Layer 2 of a small transformer language model trained on English Wikipedia (14 layers, counted from 0, width 96). Numbers have three digits each and are written without spaces.
A neuron's activation on a vector x is ReLU(gate . x) times (in . x), where the dot is the dot product.
The model reads these tokens: " be" " made" " in" " reduc" "ing" " m" "ach" "ining" " was" "te" " by" "p" "ro" "duct" "s." " Ty" "p" "ically" "," " an" " aircraft" " m"

The vector x that enters this layer's MLP at each token. A number n stands for (n - 500) times 0.0054.
0 " be": 652619715285507786525505693128613450508580402637481552403894373339572434616369556427252363641720250702636476795447660493407658409394572472519752778449347214403537340526513334589597708502699617591652526424333254530565302238571287740805458492407349530358688620240623453553252635374712594442
1 " made": 550545747300275494635308574409755188614562447704433800436713462402491516490468446310427281758876504710380590577562522571294451488507452445472492730542563263344616400577440428644490865551614399530423475425246163788397272443559188625628620400558345648543779655346727456630245521669584701200
2 " in": 692552700313237407406360639654623619559300427722549508709844571165580351515336399619552238488585490635536535420416525504526320627242491372699744610371527281443471713570399378557604830522655409286702334506271436726425612355598253485514489337373276698571809593247615361338096608393568542439
3 " reduc": 451607530397497401611420414308786518567550319490197909607764580482341463539227513425249454417769276823577346533653607659646913674696501324527694734394713246440554602678476162643584639502522570535666568653346082699620300550734255622591306526594582191629575416476670481436503546484304465499
4 "ing": 839587640514307373667417329528540699766451536470312783721869590360642500670350374508541564674681333659508525428751365752516750622624231407537639751298774293445516465575427284529636702474532366580563363501388325760470316580635298660540301387487191455819646481448540369366292582729597644308
5 " m": 647649546443764584485374485204352509756498377409367421581506469374404573512232384605460275619719365751527697550477604640249724603355225241411490660246491108292627670537399375799539263468731333286555444331369306453567242501325179542456688302268304358527608502584493439347280480172371462436
6 "ach": 586528543424706810410376413478680568347388438670378643650587477495225669510662739555444425528535281804283651490575437457491765710746291452327615417264751309194739662590378294545408351281744563369512264198560423471479757547502447455310748225702430465572473284414535299807514480477291499311
7 "ining": 675467821547599710585366438421564635682421483409429763927822599495480523579574470417590572592803168753560803626848461804582643599592435596439241766486784278481565576556202490486427677626571582417524437444275278639336485508751530539682505299533399578655727650436458479459363627603508529254
8 " was": 566428587240462650509527625378702690654502437564335821605665634316524629548252512306267489654669488602424417674243445711397604495291473541725570714573551098175403531521145395617651631455785508500341393533396385522714361312747378381625474489326410619614596733291725630493197514502707530223
9 "te": 720441581351334753576394537235566373391423501624368761434731543600465592508548503570272194633576291812528639195513462279671498530475696126233623562607709350624499653391404143470602553341493724643469468253145509486692631476569396692608456337593522447554703715204613362360381479419792497233
10 " by": 818445487297306302613314630733634526467380461576420563875732660120639372624519429560247466438512446651458536529441395474420459525407369466907877728197667178454401636665257222476649486600742495419643573670278341634508462498500405320505314658375230663647593569431710393346348409516435569467
11 "p": 643430683316495564616775522266491412546734677637242630761534398370313456639427449589459216499192322601558452284515561513311508673572406150248712684575837491347531462592679494519562337310778399555405596384362429712618444108749316553375621429474589212493590705313550456321286366263528563658
12 "ro": 552540575307582659380565593450431737745261501451592632546838464545500594459273304561286400404538248597532594402649823412400459555367212199631674560209870587371636660422450407337499543410469646579379343503490438199563439555724684728662499513238210550363733608300639507314324736140523404272
13 "duct": 519524405443538398520350425622636468614544363391408711797792453738426593640636643458263367058692208675457703546639398483732701392518238424375426803247936221382487598652313237441612491298441466373612545460642384522679460519751526378412465469388547614507844490459433340708693581576382723461
14 "s.": 566482576485658579549284576462756348651417600438255633672799669361506475825181634517444232593620323560251293694232304439644380711396371263536691623381799316590518442660384333289676557433540368571514527387098432327552719298589411639645453383163563736534607647609798393372360540406516515385
15 " Ty": 563473501198637724545361804281462476558683392374545468674740457591427864325523521566236385366690172672360559662694689579494566595396416438458628749357729368083407438452407366481652517562612680717473354344357564293472442356598314673509381493365520503602566885617537356401354466200316550471
16 "p": 540362712476552691695551555229432332465588618565478535726708322690444511586414469376418349432436141677442591393774551541478520463491311223393645470495704293167583369689260557513618364393756494497529439365248235445421604126817511771490639212628441524503745700696371638699343603317580507526
17 "ically": 627452656485496600672538740440465638663362342327384548500929578490686444511293416553401570443644266762512378419670291707413520261538408530316720784342532365438479541497214547348814657445370486669500600713386040385612219489676311609660633479494347975610799671483635462571516606436644552219
18 ",": 677509522351563694727359691389642370607313432364357476505841680242592330497380307666277356659528479692619485469424275500304539546175184471492695556353736141512362552541330380545669439122405368487415496683362360687447503535711539616530516606298340459596728875577677463318389658429651729303
19 " an": 667554416324470743585754549496477631904507417484226275649601499306431678307394320540444384443586475793388684442592364289321739541435309585512906810389486334355371637527205209771611551610531462466359443608340224479426519510495204430543274660414346544680836608534524355358197592324576544461
20 " aircraft": 469452370352484449450573385372568461566455279495485660554592580599287747492474590177267450709799440627519608348703463613567667505501455411464602661434836168276403534737272424467481279382841498314607386418057264741603438312809375574684645414350536617519855488427651411446258496621414557437
21 " m": 695695547563740623464326528246302570795497363451327430605517414408406583545278393582485266638776372765461635501515514587302663493267279241395491537397529024336567606507408377737493281490669463241503486386414228365546277421192231516414684236237341446534778502630504497323205492248419471443

Each question shows the input weights of one neuron of the MLP. A number n stands for (n - 500) times 0.00081.

n124 gate: 527478548664440387494692435739657541435507497509634575530573316317636627402646331402363430568504397421363557520451589721306416581656538522411642587612404592771638601663543513671559422466615489665658580445619609359653650552513444609399689622468346346485484466507524369587654534537546414177
n124 in: 196520409619611498548338481601578735414454541467430504630542510705512366527288262684745394490448226391561491165579492464616495633459390550484579736570461485580459449491381438507542467465329450496429370364590522510657260441523518475267238474553429418511542620389525571379391503625551640619
On which token does it fire most, and how strongly? 4 "ing", at about 0.36

n190 gate: 436494729640509450380442568573593609410568395301352593494745515444565531549388569436553517326423515461503439686636331470464433652663583390566459500616240498605487378580454735493505444351269502564463624384508561601675389674459450734402388538638552424452592314426683473451346449448496603637
n190 in: 604459574503437443462594346443548549629328607460547639715443429500528417591530361637343476609527492585566402623678435324322465366520670433520408407361703541476663556114543546515426446564434374546401441410560590466516640488741506320479389500475399399653470436763507428437438499567629580380
On which token does it fire most? 4 "ing"

n220 gate: 644488592528476458621410606542586410532489464706677626410357353473628391542362585601652575400599439492508616410454582310611536646424558682718638404598580686160544619724524423438357599307330512563483499523552616441568431536481448364571518474494388432561500544628451496748647547437607560612
n220 in: 413531690703535624431279540442485584467209553674598581491614382601507560476771260500547731557602457496557384578475552442258438477527403290355385549578378408535511664281414482514449607496431521408388301510552574482431712354609447419640458637558689618641690695654388472531552441429393457469
Its three highest activations, in order, are on tokens 6 "ach", 2 " in", 12 "ro"

n141 gate: 596459502325372369694425391488405658411442653816719491504571354615682402456545429580519687485472741411489464382477461417448470649467568629415511547698443501408622739668399543659320330633540369840536571466422549493374570567483521621414572379422420572557563464622423530629525595499474572561
n141 in: 456366478342420344536472488678510539437431511544605764494363503482442500253700331651504371462450525466748486417499308529484538506428515561383335710448627571487335599555576748354598476538905360524404523325463639422427352459634415628448366442581499558593446328316519519563519561576424616546
On which token does it fire most? 2 " in"

n33 gate: 460445517564547494446547488273453507430512672450254572618415487511408677519513556554243566547314556637632532320508453805533574396383338493487651688540435710467496445531480470383623652676313434398488362585663589470223617543293615428404521574503364537496414581547730549682375464664467357614
n33 in: 567520479440644441294693346590552709527636608612493505504561648418363551441497494533313430515394594587581739260704617364579462277509504621550574730331320558513461391514602282607396488453453519614412459477711586585401654489412625455557521449328361583639301401491723448599542509400451503675
On which token does it fire most? 19 " an"

n85 gate: 352392596643605433467456526417420410587385473428379556560473580469382514698533532483571566735590359395620497578510471542228609654622483540581218256276445551403466565306437576451420785564676476432471446539419489467609588456480418432671525440536557504504552539544492529560698540473574435669
n85 in: 270559434657554488475460619442332537584433510384546522499453674584539677612466461693448599881301290351504612525514454535328553630634643596529391539432670486395506485238527447439686498476643558593628564501460464578573520620322385276564610478519559603384516423461487466522556491616470543440
On which token does it fire most, and how strongly? 7 "ining", at about 0.47

n66 gate: 352275584525401370440533346512633510751547460644446489502317616638610556529551574648302589539454511639514484567391459520490440771618369541473511370867483686402485612535707674616474529518590388470490686750617455452457526508567537301421600461322495514426508638429534223580588442439480463444
n66 in: 491303786552454566454403435615468609396563492505377441373678316497514592440405513476554477478415722505721733646401515336482524516502475533439563693427491392421593668558520495660430481650583456668678575463359537639645657404613423385413614420561753431658493656659241486520713562500265461531
On which token does it fire most? 11 "p"

n166 gate: 515621533601408516420494434496461548393592550447597545408417591451454435694698502436516531565589557648625469416757505423415616648768553556665352394367556412590598426480404533318260552434487690527631425659435497527477604548421555401569619417546514532694454352652361491555453354654698601795
n166 in: 407317498479352328451581243526568416567619311515537672595602476648400429405444545504377439431528602440609533396646472757306370621318462376648451476397517513438283403545514410634600357412319445677593523660503721460412633602325318510503316502463398630411297515461508385389542716583369332458
On which token does it fire most? 4 "ing"

n44 gate: 582569569458380408516402382331599283571493482514618524447172314431485376610531405457583535310659385405495427451433522342443472547488383378350446158513401349640409566659561385358367475581472537489399486705736592413530597434789471491454479391203561522601535367575405362583331547549662746392
n44 in: 367707579538399571450528467532371358445571524532514630511555432484686336610527644638542425571567523590428595543644569438495513388571616419574567499477404604363610548385519725391613427451214366391417470553605396779553476388543343598634346521476416191695500513569717194474496634463540509476
Its three highest activations, in order, are on tokens 18 ",", 1 " made", 2 " in"

n129 gate: 567640642747462490584551311340499435428531549537562763352478686605605574501431419387492477278458460276455265377499472480453458445385528559623360725467451532542445558614478466515445376405532465325506425388559467527551354502451537364454614270615488610340595521507628517498634432458629433617
n129 in: 489451637558423533541650396562466378634511712411322612424370524669441490586313465503522707240782402468449312593568525608596564569404402536398596481335408474594458581504433562601557347462386555360425558367537627418506570607607379562561419409634530657416456556409560485522470464392660650717
Its three highest activations, in order, are on tokens 13 "duct", 16 "p", 17 "ically"

n215 gate: 295561574578475599631433429390426571388488514446528665480703480598446513417660774672481548558461444566495454470520391480469407434360521399452421581413484840361637441528426442138687465623510425526513579486632525480576463391354602494528558464412318486534585501564531380483487405366510505574
n215 in: 578562497609388555645539501336498492531496562485592395705299560392355521484427519136488478444501477499543507428596693459358518546432413513486498561496560633569632370477446461499546583296474346348600458426606418549351388606444518411394687395488573486370552484566530445676410456346513478217
On which token does it fire most, and how strongly? 16 "p", at about 0.58

n231 gate: 463413680577571565370568818381289515617512625295464567584532473461567454445476445640537498500549504494482432554580451486478694425642425703433731290621500400529449639520483454354570551638559447423538509578592592486569488520498609452367305400407576447241681590547236541434429406668740431568
n231 in: 516587426416316335488700526561392444277403479316668487510552382537437361519490535378522516546523659683411760528508590414402503425624379246538297521347416382484725715557522518558601481431271413538697536537472591653584458331651610311533451395317459425344389626531539385438438452563595483452
On which token does it fire most? 18 ","

n148 gate: 484458329427455449436542381460604428397439532244428643610387472344528721416552686487559464384590504482633859486288407322584540646336376563442662809418398489614607506372539593502358445440408453452416482530577659477456435457585484507657584388369393579503337674451404323616520441541585341604
n148 in: 395706787584437466254590642425445463385539589527461510649434527486479568565461539236520439496438766663460355577571551511360605694618544432499355529546629384358664494555507637566552463770428512363485604483504517385573482603481561490446376587590551271354536428545448289555477355563509598495
On which token does it fire most? 6 "ach"

n173 gate: 416506423300458341572469563514515481502320439241464580544399325571489563617568412666610483458601343536643541519490475393605556492524489581420499390431471567467477523519303407750559674619546246423281549706564561404586633443515480437550439436542489313646370503791496413556589592507675461447
n173 in: 733525479515480595344571388444574553440425519542458318550693433364462505397553668507271548637500584432504351571449489595424496511575424358612572718464330478605664571557623420580385528344449529583497430494548502597628451566622488491570551474485494410416372441478485540507538468473489666359
On which token does it fire most? 3 " reduc"

n157 gate: 502336653636653543476515643464565503454420529474639319430494515669584538613375586398448518423448307541438574445598552438397507672764640625476595396440533527541645609439529692579411535576518358475568542624271549404562453461503426505512547468591486382446386463466455414369462426428387543329
n157 in: 303499515502682390416423640636518567639590450634515606468462490353460560463236553490494474682575340692439400612354535446397391397564742451449262442650551369556488507481546542409381622465348432536408432503296705457477377481234423567529448554438402535474544370435689436478541454517535473488
On which token does it fire most? 5 " m"

n210 gate: 485620471489519504573422337329587471443596465637353447537569528375554531350450649552451570533558646426596351551636690385360531463508539676596541471375426519637541550531529598386573612617301609475513511562332476487421649468528264528337634429590544497561340481296481238503678511515575664498
n210 in: 540557501578607583377512355653502464511489319414493483459361547589281455473500462568394427313505460254495497583751542567417586469448545711419446461448553459503539531602676594586674659530557562583543471510503544565611715677445449535640450520583588703549417525269325379549684578378553555463
On which token does it fire most, and how strongly? 6 "ach", at about 0.081

n243 gate: 531473352536484535479535523545387536594601461495429467609497399307449486435191509552695524638392672528399431535458772552379672492588659491388388296514534554541438526439431431410574529596584509451603504483555611555530497532514657267552656571499427719433627430508437449542407405515506478389
n243 in: 372469515400405527439551645439403483538612434528535621524598388445546399680459435319694455572506559395622455517675504586444387664411730481688675334365526553504448519397557593644674472534619334525390509486718478294503252424435424402379448343375497634556494405513541550424462462506518520450
On which token does it fire most? 21 " m"

n83 gate: 593455651499545636343336506472388557734525347537632516760481447535695583616517544450568607538539486509518496539371582534524665391505489637430534342571555587471417393490234495293420613521308577626579556401419616359360542678366418402585654514420510416517545370421435448509494609733360482654
n83 in: 426472360472596444624695760301594615308378471417579512537605642625410430305609613528526446381367459609683562575351363440537332648484356554536569516326547499572466546705570520471443689436445463501422387668677602522471412366656302504617408518492628531627427484558418515500446505340595402425
On which token does it fire most? 15 " Ty"

n188 gate: 665500237451469641746281464630652226390423757549471404435470435722479690435597519520519438609525384615497296475638510443559404259414437527480693373513472613640319396563657476584587503491517299475436587486545446571319289600464703443379356550450378538636633502512461620520519458372576513770
n188 in: 289478526281842456517539591487221535581617490396494436370472385487505489406452348460542533325400574776816374587540449610496459776534446587332537660555559497399392601580412634576465552573528419666565450435385480437742527570530379463389463312483692500391273293550558675628439639413314492385
On which two tokens does it fire most, strongest first? 16 "p", 19 " an"

n211 gate: 476686656591432530593307660574387461582584602532517398366518492745518296416571621355501393448449598461426461403528492380512361543336508578759493498455478413466626379404360536584590514392489382476295585605632480501650469551506496347438338555668654390633574543432430612641338532666454590537
n211 in: 262683525439435584606396411378480360434501567561565476545406480774649553660367435496626668608512571357347973504495602546611381491507425484545542647425450621451432526436354538694528464215566656513657600546542525589514398457391555492627441504640492534498552559467552573532653652533524456378
On which token does it fire most, and how strongly? 1 " made", at about 0.21

n127 gate: 580468341569432342336551697483448527419482476486487592514840607586550599511576484475589568764657440398592305493649690461542473680319521279390592627574343354334481614549438657565486471533531475419618586410546573489580588448576499517436438586478529513285384500578435533515455446670422575541
n127 in: 539537483475470455589443436609571469653512430430581507404432459404502605393531445514398695684546338471601363470567555532431568580513704493623355508391538444307467391531421515384453538526402533347496664485725344306532629417474269454513525547417666618449653532509494467317488731686684481358
On which two tokens does it fire most, strongest first? 20 " aircraft", 8 " was"